Layer 6 of a small transformer language model trained on English Wikipedia (13 layers, counted from 0, width 96).
A neuron's activation on a vector x is SiLU(gate . x) times (in . x), where the dot is the dot product.
The model reads these tokens: "ud" "i" "o" " o" "ut" "p" "ut" " of" " 4" " w" "at" "ts" " at"

The vector x that enters this layer's MLP at each token. A number n stands for n times 0.0083.
0 "ud": -179 128 -106 -6 -185 -68 70 -159 -143 177 155 157 -31 81 440 333 -1 -114 90 351 46 -11 135 -60 131 321 185 -108 -23 465 26 -124 119 -24 -207 84 304 -102 116 -36 -71 101 16 258 157 112 44 -70 -51 184 -292 137 190 107 -40 61 -10 -79 -45 -28 -28 177 -12 41 -123 70 140 -41 78 271 76 -109 31 -16 30 -35 -74 -99 -89 41 70 -90 -160 -62 -46 -189 82 56 290 82 160 -28 -118 60 -53 -66
1 "i": -323 175 -107 1 168 11 85 1 -71 49 93 209 -11 28 266 55 0 -105 19 85 174 190 19 340 157 199 13 -239 -136 320 -197 -153 -58 197 -239 104 70 5 0 -44 56 71 28 -66 202 132 -44 -75 -90 259 -320 226 -81 63 15 31 149 288 87 24 17 171 -33 165 -289 -186 35 -207 302 143 97 -29 152 81 -3 143 -70 -36 -102 -131 66 -58 -63 124 64 -147 42 117 -47 273 -47 -125 219 -25 -234 -76
2 "o": -191 197 -8 61 -89 -23 -99 204 -50 72 113 130 -119 138 271 149 49 -69 118 33 -117 142 139 145 26 149 -97 -174 -72 261 -42 -71 -98 134 -66 197 188 -38 -100 -119 0 183 64 185 225 63 -120 103 33 151 -90 231 15 182 151 238 104 222 -68 84 -173 157 -123 124 -307 41 317 56 229 309 126 -45 178 9 247 75 178 123 259 4 199 13 -145 -289 12 53 -144 -26 34 147 339 -18 112 -3 -206 85
3 " o": 172 -16 -106 94 -2 -105 -103 21 -59 -88 -98 -37 170 -98 159 156 184 -162 183 63 67 244 176 5 -90 155 177 -185 56 -236 -122 83 241 239 -113 -1 179 16 -18 -41 107 176 164 -175 131 54 74 52 -170 213 -1 -281 3 307 2 131 1 378 111 172 117 217 -139 112 105 -229 233 -267 -90 -57 -140 141 51 -1 152 -90 -83 325 175 161 162 228 -67 -80 80 142 -171 -106 62 59 21 -107 85 -17 -91 -135
4 "ut": -53 -72 -171 100 -9 20 35 40 -1 -305 -55 -191 245 194 116 287 21 -201 83 15 5 227 50 -117 123 42 -69 15 97 -198 -149 -103 -84 -75 288 3 133 -53 169 304 -134 -111 -75 -108 -58 294 82 -48 268 143 -56 21 12 429 43 -50 -19 -57 -176 99 199 82 -94 149 -187 48 119 -130 393 -137 -113 121 -179 -215 116 -130 -190 191 29 -259 39 -20 -107 187 -118 149 -51 -136 132 -151 239 -102 52 -36 34 58
5 "p": -94 82 -214 54 152 -198 -249 -17 143 42 -136 70 150 -474 200 -183 -23 -116 -90 111 251 19 404 -59 -50 73 -203 -90 55 149 -64 -90 154 -7 277 149 -62 -167 -115 427 -344 107 4 9 -166 40 -106 64 65 2 35 128 32 148 -4 -126 -278 202 174 151 265 -38 -197 20 -45 99 -5 -103 327 -97 25 149 238 121 -56 2 -49 -37 292 -239 -67 19 26 90 -93 -161 61 -109 37 97 129 39 61 150 -92 88
6 "ut": -137 -130 -206 96 102 38 -16 -53 -44 -198 -137 -207 204 49 -10 90 -66 33 -95 117 97 249 -10 -14 35 -104 -306 154 -144 -57 -85 -184 -95 46 198 201 99 -112 383 304 -2 17 8 103 -91 128 -114 87 76 -176 115 -186 -26 318 -255 -242 -159 -401 -122 95 25 146 117 -42 -231 49 225 15 288 -158 -169 -46 122 -54 118 -128 107 5 -107 -49 -40 -91 12 204 -88 -84 40 -88 430 47 47 -118 26 -115 -254 108
7 " of": -98 -267 197 -45 72 10 -302 188 -128 22 -118 31 -77 -54 94 67 63 -203 168 91 106 249 15 -50 3 177 -172 76 16 -71 257 -56 52 17 110 81 156 -110 38 22 127 22 -83 -253 -32 156 -177 223 134 53 -151 -101 122 173 -175 -261 7 281 -23 -245 52 61 -2 53 -21 -72 401 -151 93 9 -155 -265 -74 -145 146 -235 326 44 129 178 17 40 35 13 -11 -200 28 -92 -277 384 -209 -76 75 19 167 -122
8 " 4": -169 7 -19 -4 30 23 -123 35 242 -32 -92 -3 -8 -53 158 257 104 -64 38 -40 141 96 -95 443 35 -415 -29 40 28 -166 203 9 63 -44 -199 183 85 -183 -52 -42 -95 -69 238 -30 59 25 -131 -109 67 -221 -44 41 -71 -12 61 -167 188 192 96 -51 -13 -136 -202 183 -2 164 167 -36 242 234 13 -19 -173 -156 191 -72 142 85 -185 176 -17 217 138 90 52 134 -39 -145 124 -42 -131 62 -126 451 146 191
9 " w": -107 5 73 43 212 67 -99 74 -52 28 -13 -31 326 -217 -125 -45 -40 55 -255 -5 45 -63 265 -245 304 -60 -42 176 -164 -45 345 97 62 188 -36 -76 217 59 86 -87 -117 -28 166 141 -151 155 112 6 -7 -102 -353 69 180 -10 -136 19 -252 65 -24 -132 -12 -1 -4 85 134 -136 98 -16 258 102 -93 -124 -54 -35 123 121 163 268 18 -189 41 206 192 -81 15 161 -27 -350 156 114 2 200 -46 -129 273 -114
10 "at": -101 96 -1 26 279 -149 -136 -152 -97 -161 -65 25 -6 -15 124 -48 0 9 54 -140 -63 -144 -141 -309 -134 108 -150 -113 -8 13 -264 -93 -13 171 -106 -345 121 -71 355 -67 -4 -49 -92 174 -83 191 -32 -21 385 -73 64 -22 -2 283 -269 -85 -218 -45 130 85 147 179 -21 361 -180 40 -9 -223 96 204 -379 17 -315 133 -112 -14 -13 133 -242 116 186 -1 186 -111 -214 19 6 -77 130 2 -100 139 5 -50 45 181
11 "ts": -105 16 270 109 -7 9 88 268 -130 -223 111 -182 -84 -8 121 -114 199 40 150 152 274 -1 -41 130 178 -33 -45 -322 -35 -247 -115 -144 -24 -37 -170 -146 17 0 93 -18 -168 121 -221 460 -49 -59 31 -10 164 7 32 -338 -15 38 55 222 -148 80 78 -18 177 -40 -2 256 -25 98 33 -42 180 -42 -301 15 -185 18 -155 42 76 232 -240 160 -77 106 24 -139 -82 2 14 -241 -89 -116 72 -50 -270 218 -188 -87
12 " at": 182 79 -32 -31 113 -77 -33 137 316 -12 138 -276 -31 -202 9 167 -10 -141 373 -5 259 103 85 -142 192 70 -50 66 118 39 72 -79 171 233 34 -195 321 -120 34 -141 -6 -63 -56 -126 -149 134 -44 46 -112 -78 6 -95 372 31 108 16 -183 -118 -62 44 -84 169 9 -45 173 -2 3 -45 1 -9 -304 -7 126 -100 59 -17 323 57 -1 154 -180 178 180 30 -202 230 -84 -155 -239 77 -66 -188 -19 218 257 112

Each question shows the input weights of one neuron of the MLP. A number n stands for n times 0.0012.

n162 gate: 8 -72 42 -16 41 192 55 -204 -32 146 6 70 -101 113 -332 4 97 -57 -52 87 200 -91 -110 21 -145 -26 51 -117 -65 5 37 13 58 27 42 22 -298 228 -322 -37 77 136 -181 2 86 17 0 -88 68 -34 31 204 -159 -136 178 -15 2 -80 16 -4 98 59 87 54 -34 -139 -20 -2 7 -201 62 89 -73 -75 -47 92 -43 -8 -5 -76 -24 -131 116 141 16 159 132 215 -7 -55 -13 89 4 -30 -91 71
n162 in: -19 16 -65 -86 -116 141 109 -22 -171 85 93 156 -47 -56 -96 32 -87 189 -241 -100 153 -133 -88 -79 -49 10 94 -149 -64 -72 29 -20 70 -74 -193 -98 -15 71 94 88 28 17 -249 39 69 -32 81 102 -63 94 46 -81 -67 173 -32 27 -68 -149 28 -181 82 150 45 27 57 -152 154 -57 152 79 -154 -134 -272 -8 15 164 -18 1 78 -49 -92 63 -19 92 5 -59 91 123 97 174 123 46 93 0 51 90
It fires most on token 8 " 4"

n110 gate: 107 -180 225 15 -133 -29 104 80 -14 137 -54 58 78 70 -61 -151 -188 -207 -92 33 -92 -107 94 199 -29 26 -48 31 -175 -208 142 38 40 -200 -146 -129 -59 -75 177 25 -128 -129 66 -17 -107 -34 55 -16 67 -78 38 -145 -87 118 111 -115 -12 93 -142 -81 43 116 -83 -196 178 43 35 -42 -32 45 45 -9 -151 59 -107 62 37 -182 -1 -101 9 39 42 -215 112 -283 -64 56 -8 -57 46 -169 -33 107 177 9
n110 in: 44 -101 -73 229 7 -155 -72 -188 -117 6 -102 157 -73 -91 -125 5 226 -162 72 -24 -31 120 -178 -23 -24 19 145 -1 -8 -3 -143 107 55 185 -36 -118 -27 65 40 -110 0 -66 0 114 -51 156 24 -13 6 74 70 109 112 -28 -118 -87 -57 61 -283 19 -45 -42 -113 -68 -7 -54 -187 16 251 21 34 -68 -111 59 -50 128 54 6 182 -102 83 123 136 -12 -32 -30 -90 42 -231 111 -124 1 11 102 42 -162
It fires most on token 7 " of"

n133 gate: 105 74 81 -74 17 46 -52 -25 99 186 -28 -51 151 -99 47 -36 -188 36 -212 -16 17 -160 -13 -52 50 -101 -226 32 60 64 -262 74 54 149 26 3 -61 78 -69 -96 122 71 -96 -38 -296 90 62 17 132 21 -129 74 -141 -164 68 -38 -35 -45 42 66 46 9 29 3 236 164 207 14 117 -109 181 56 74 -16 -106 -186 -128 -3 13 107 93 -138 43 56 4 -220 60 -27 79 -202 288 -96 -22 41 17 38
n133 in: 88 40 67 -175 64 34 -35 -98 -107 -190 -92 -1 116 55 68 43 42 17 -176 -70 125 -119 -86 133 1 -180 -101 -16 190 -104 -86 11 231 -112 9 -96 216 -113 -32 -5 -40 -138 85 -98 -76 16 139 -48 -67 17 93 -142 48 -4 23 -125 40 7 -212 -94 71 -49 57 107 208 -173 -66 -87 32 -41 84 69 -216 -172 -17 -72 -138 -4 167 85 -233 -6 -55 16 -85 -82 -55 -246 8 -10 128 -79 10 27 142 66
It fires most on token 2 "o"

n104 gate: 25 22 -9 -89 -193 -98 -4 34 30 -21 105 -51 -113 -143 -136 14 -67 63 -29 36 -176 -140 -15 -80 36 31 -150 146 -90 10 97 119 130 -272 -37 61 -45 -66 -180 -13 210 -178 81 34 81 -158 -81 137 -120 -74 -21 5 103 52 -75 115 -9 121 -155 -85 -121 -147 22 0 66 -51 231 168 -26 -108 213 -115 108 88 -61 -111 -39 22 -96 212 170 -119 -58 220 -44 140 -16 12 -61 37 -74 148 199 -44 192 -129
n104 in: 133 125 -160 9 -35 55 3 -91 -288 -81 -44 -120 -20 249 -57 178 -355 -60 -39 125 -57 18 13 262 -27 13 -52 28 34 76 -114 23 -220 -107 -48 -116 55 23 168 -52 -27 16 65 -22 -16 88 -6 -64 73 -76 225 -107 27 -62 180 -140 -8 14 -129 -176 99 -206 33 -133 -131 -18 -35 -94 226 84 -6 108 52 -46 -63 -111 158 49 52 -63 -148 -71 208 18 79 34 44 -119 45 -7 -8 -22 5 200 -166 12
On which token does it fire most, and how strongly? 3 " o", at about 0.54

n66 gate: 79 -131 -96 -85 49 -58 37 142 55 178 -92 332 -14 -187 -339 -59 130 -98 -44 -324 22 216 -125 -79 8 -52 100 -86 -118 -100 -149 -58 -138 -54 135 -254 104 236 207 83 33 34 -1 134 -113 -107 115 71 -1 -90 142 -85 55 -20 -22 189 55 -10 -23 154 -65 -205 14 238 -16 74 25 -19 44 -163 -109 -32 -152 -127 -212 19 -81 -87 -55 241 171 9 168 -14 -88 -99 90 26 166 1 -94 -33 103 144 -11 12
n66 in: -32 84 25 203 -36 -213 -137 181 34 -65 12 -45 76 85 -40 -31 -29 8 -5 205 -260 -119 85 -81 -51 81 -225 11 158 139 35 -170 206 25 10 37 -186 -59 34 -24 -158 151 129 -196 -178 -70 -93 243 53 312 189 64 -120 -184 113 -109 49 -62 13 -83 94 84 94 -89 -146 81 -144 88 20 48 -165 91 -54 111 -76 -129 143 88 -33 -155 -138 -4 -199 90 45 27 -43 -126 -215 44 60 43 -42 -59 -45 9
It fires most on token 8 " 4"

n36 gate: 81 -105 -27 101 139 28 -196 -83 187 -199 43 -117 -16 -54 -143 156 190 43 -94 79 -181 23 -74 -22 -135 24 -87 138 96 -55 125 -76 -62 -41 174 159 30 64 -94 -26 -30 -4 -123 -19 47 -2 18 130 -155 105 71 104 -82 -17 -14 91 34 -113 -21 93 37 -55 141 55 92 -34 41 123 -27 -145 -22 100 140 -225 151 -144 77 -3 -38 -97 -131 -88 -88 -111 77 51 -54 71 103 -2 -207 164 -51 -137 147 -37
n36 in: 39 48 -89 -28 -231 -75 175 -118 -76 169 47 98 -1 -41 55 8 1 -286 -280 73 -36 -65 107 66 -158 238 -62 -57 -81 -69 8 9 234 40 -14 142 34 -46 202 84 -80 31 -90 -84 103 94 -49 36 -81 19 47 -28 -160 -138 -10 42 -155 -3 -28 -80 88 45 -68 -22 90 194 -31 14 22 -72 59 48 -9 -131 -61 -24 38 18 -7 -46 -57 72 11 174 290 -160 49 105 -47 112 102 16 -139 164 1 18
It fires most on token 10 "at"

n44 gate: -54 36 0 -21 -30 -131 29 -88 87 67 -21 -66 34 37 -27 -59 -87 -25 75 124 -118 28 -112 -7 196 17 -20 39 181 -35 -63 79 2 -160 -47 15 -122 67 -71 107 -90 -22 -50 -42 64 115 -13 -44 7 -195 22 93 182 16 51 -5 -34 88 32 12 -343 -229 75 -151 61 -85 -52 133 168 -2 223 4 24 -48 -225 73 -164 26 -34 26 -34 -9 135 -171 -238 65 -26 -145 -59 49 107 -98 -98 167 -160 -116
n44 in: -50 75 -68 -65 -74 18 -132 -67 -18 -80 -13 124 -21 -131 -1 28 31 46 -140 -203 113 84 -23 -150 -72 -21 101 -155 -49 -9 -45 -62 -20 136 8 -2 168 14 -13 -135 145 -27 3 18 35 85 -88 -51 46 234 -45 7 57 83 28 -6 135 -215 -49 -199 174 71 -160 78 -115 -28 -225 -92 -3 11 -194 1 67 -138 216 41 -17 62 95 -91 -19 -90 -16 197 81 141 -27 177 101 22 71 125 -59 -114 142 18
Its two highest activations, in order, are on tokens 12 " at", 7 " of"

n55 gate: 36 -14 52 -73 -152 -28 48 165 106 -61 296 58 47 19 -11 -208 30 -36 24 -115 -36 -127 89 74 70 -149 101 41 25 -57 -19 6 65 48 102 -110 67 -36 116 216 -186 64 -38 -10 -118 -40 -39 -20 -93 -7 58 -179 22 -39 249 73 -72 173 -272 -41 -2 -106 175 -238 -74 56 104 4 -90 39 -113 3 -96 82 24 -44 -49 -172 83 -94 -128 -20 -120 71 -34 -241 19 77 120 299 43 -17 201 175 -72 -47
n55 in: -110 173 9 -226 146 186 -18 -210 -38 64 35 44 -55 18 -54 54 -37 18 -15 -43 -95 158 41 218 -117 144 34 96 86 154 -20 61 -47 87 -64 -169 106 15 -82 95 -154 -147 264 84 -174 3 -164 -155 64 -21 48 -190 -111 -142 -11 -164 51 -53 -133 14 111 57 53 -163 76 113 -74 -122 133 5 -43 -108 -83 124 129 120 -71 -45 139 70 191 -37 122 -42 151 -133 -74 40 96 85 54 -2 -20 9 -215 -80
It fires most on token 5 "p"

n101 gate: -26 50 -43 26 -21 -41 -32 -76 138 -42 90 -14 -67 -327 -133 -58 72 3 -75 19 -70 204 -180 -66 -49 -190 286 33 149 -69 -67 142 -161 -76 86 -19 -93 157 25 25 -5 25 84 87 -7 228 25 -40 -165 -60 -98 251 -34 35 54 74 133 52 -191 -28 -215 106 104 15 22 -28 -160 15 20 -243 -41 63 -58 -98 98 94 -4 -36 3 -243 14 -74 241 -9 187 157 69 -16 -162 -76 44 -128 6 -23 213 10
n101 in: 51 72 0 -49 30 133 70 -140 16 35 -4 -87 -28 -50 182 107 -133 -28 208 194 -172 -10 54 6 -218 83 118 -212 -31 109 -142 86 55 7 192 -56 111 55 -184 4 -218 -94 -144 68 23 52 -106 -2 26 158 -70 -280 23 76 -127 -87 77 129 -45 -81 41 -112 35 70 5 146 74 -129 128 11 -39 -35 22 55 34 298 33 43 103 76 -75 22 164 -202 -31 -71 86 -78 -116 -36 -132 -96 -30 -110 16 79
It fires most on token 12 " at"

n184 gate: -83 48 57 168 -6 1 -164 150 103 1 -236 135 -39 94 145 252 -162 -298 -8 -23 -85 86 -144 -173 -49 56 -14 23 -36 57 27 86 -6 -72 148 27 -16 -33 -220 18 -18 117 -218 74 -46 -55 -58 13 20 -49 74 101 -25 -71 -11 134 220 -63 92 -55 -199 -44 6 84 -94 -216 -40 32 22 71 161 25 238 -22 -61 -205 68 -153 -74 101 -72 -125 184 68 97 13 -130 -165 19 87 120 74 -52 79 84 -53
n184 in: -51 -50 -79 -61 153 78 182 -131 92 -15 82 22 -63 -143 -107 -61 56 280 14 1 80 2 -187 187 11 -63 11 -4 24 -66 -201 -104 -14 117 -188 5 26 -48 168 34 -45 -25 71 -72 -16 87 41 264 47 11 -88 -106 108 61 -210 -38 -168 81 -189 48 183 4 -28 3 -134 7 10 -85 74 -12 -234 -13 -160 17 -5 -151 -55 -53 -22 -40 115 3 18 -15 -17 -177 160 -105 -231 3 -69 -231 5 -141 -39 80
It fires most on token 7 " of"

n81 gate: 241 -12 66 23 -41 58 70 -25 -115 35 -37 -6 -11 108 -111 105 -134 33 -122 107 -26 108 155 45 -264 -155 -10 74 -30 131 133 -21 -129 -208 97 -25 -19 16 92 -55 182 -144 -376 -14 162 -12 57 61 -68 -19 -175 -92 190 39 -2 -47 -39 -115 96 -80 -63 4 74 -131 149 43 -8 28 -47 121 111 79 133 -46 -39 81 -15 -17 92 -55 29 -9 50 -20 109 -134 -44 123 -101 100 -215 -241 144 148 64 117
n81 in: -129 -12 -130 -19 64 -382 -66 28 99 -89 141 -43 -80 31 -98 -4 74 -96 -130 -15 89 16 -21 26 -5 -76 -15 107 38 -40 -179 24 83 -72 -19 -361 90 -19 26 173 -90 -18 59 -111 34 -146 -121 -106 189 -212 239 47 46 85 -115 -199 -54 -39 92 -21 -5 -148 49 59 -104 -33 96 -83 -2 4 -18 -131 70 -32 78 -170 -29 126 98 -63 -21 -23 -96 118 -19 -125 -28 36 210 24 99 -2 77 2 -75 -151
It fires most on token 7 " of"

n168 gate: -77 213 1 80 -135 -98 -46 -95 -112 120 98 -45 -2 -20 -133 -179 -103 88 -120 -188 -1 -80 102 -119 -103 -121 117 -18 -8 -208 -100 42 223 -2 114 -51 -27 -8 72 -76 176 101 -84 -212 101 188 -96 5 -62 81 -31 58 95 -139 72 -114 13 -15 -167 15 -122 189 -35 -33 86 -102 -182 75 -95 -91 107 -41 -111 92 4 93 87 -40 125 -77 -158 -76 87 84 189 -103 -95 290 -127 -142 6 139 101 -69 104 -212
n168 in: 6 -12 7 -98 -111 177 -68 15 -91 221 -31 -155 133 20 -116 0 -73 29 48 -95 -30 -13 52 -162 37 -163 70 76 5 -73 11 50 -36 13 -4 84 -103 88 172 36 155 129 64 -85 67 2 -116 -68 102 22 41 -58 25 -46 72 -194 -15 37 -93 173 160 43 -62 -79 45 34 16 -24 -133 -265 64 122 49 116 -193 205 100 87 4 48 -33 199 -59 -166 129 75 32 -147 -174 -356 34 33 160 86 83 15
Its two highest activations, in order, are on tokens 1 "i", 0 "ud"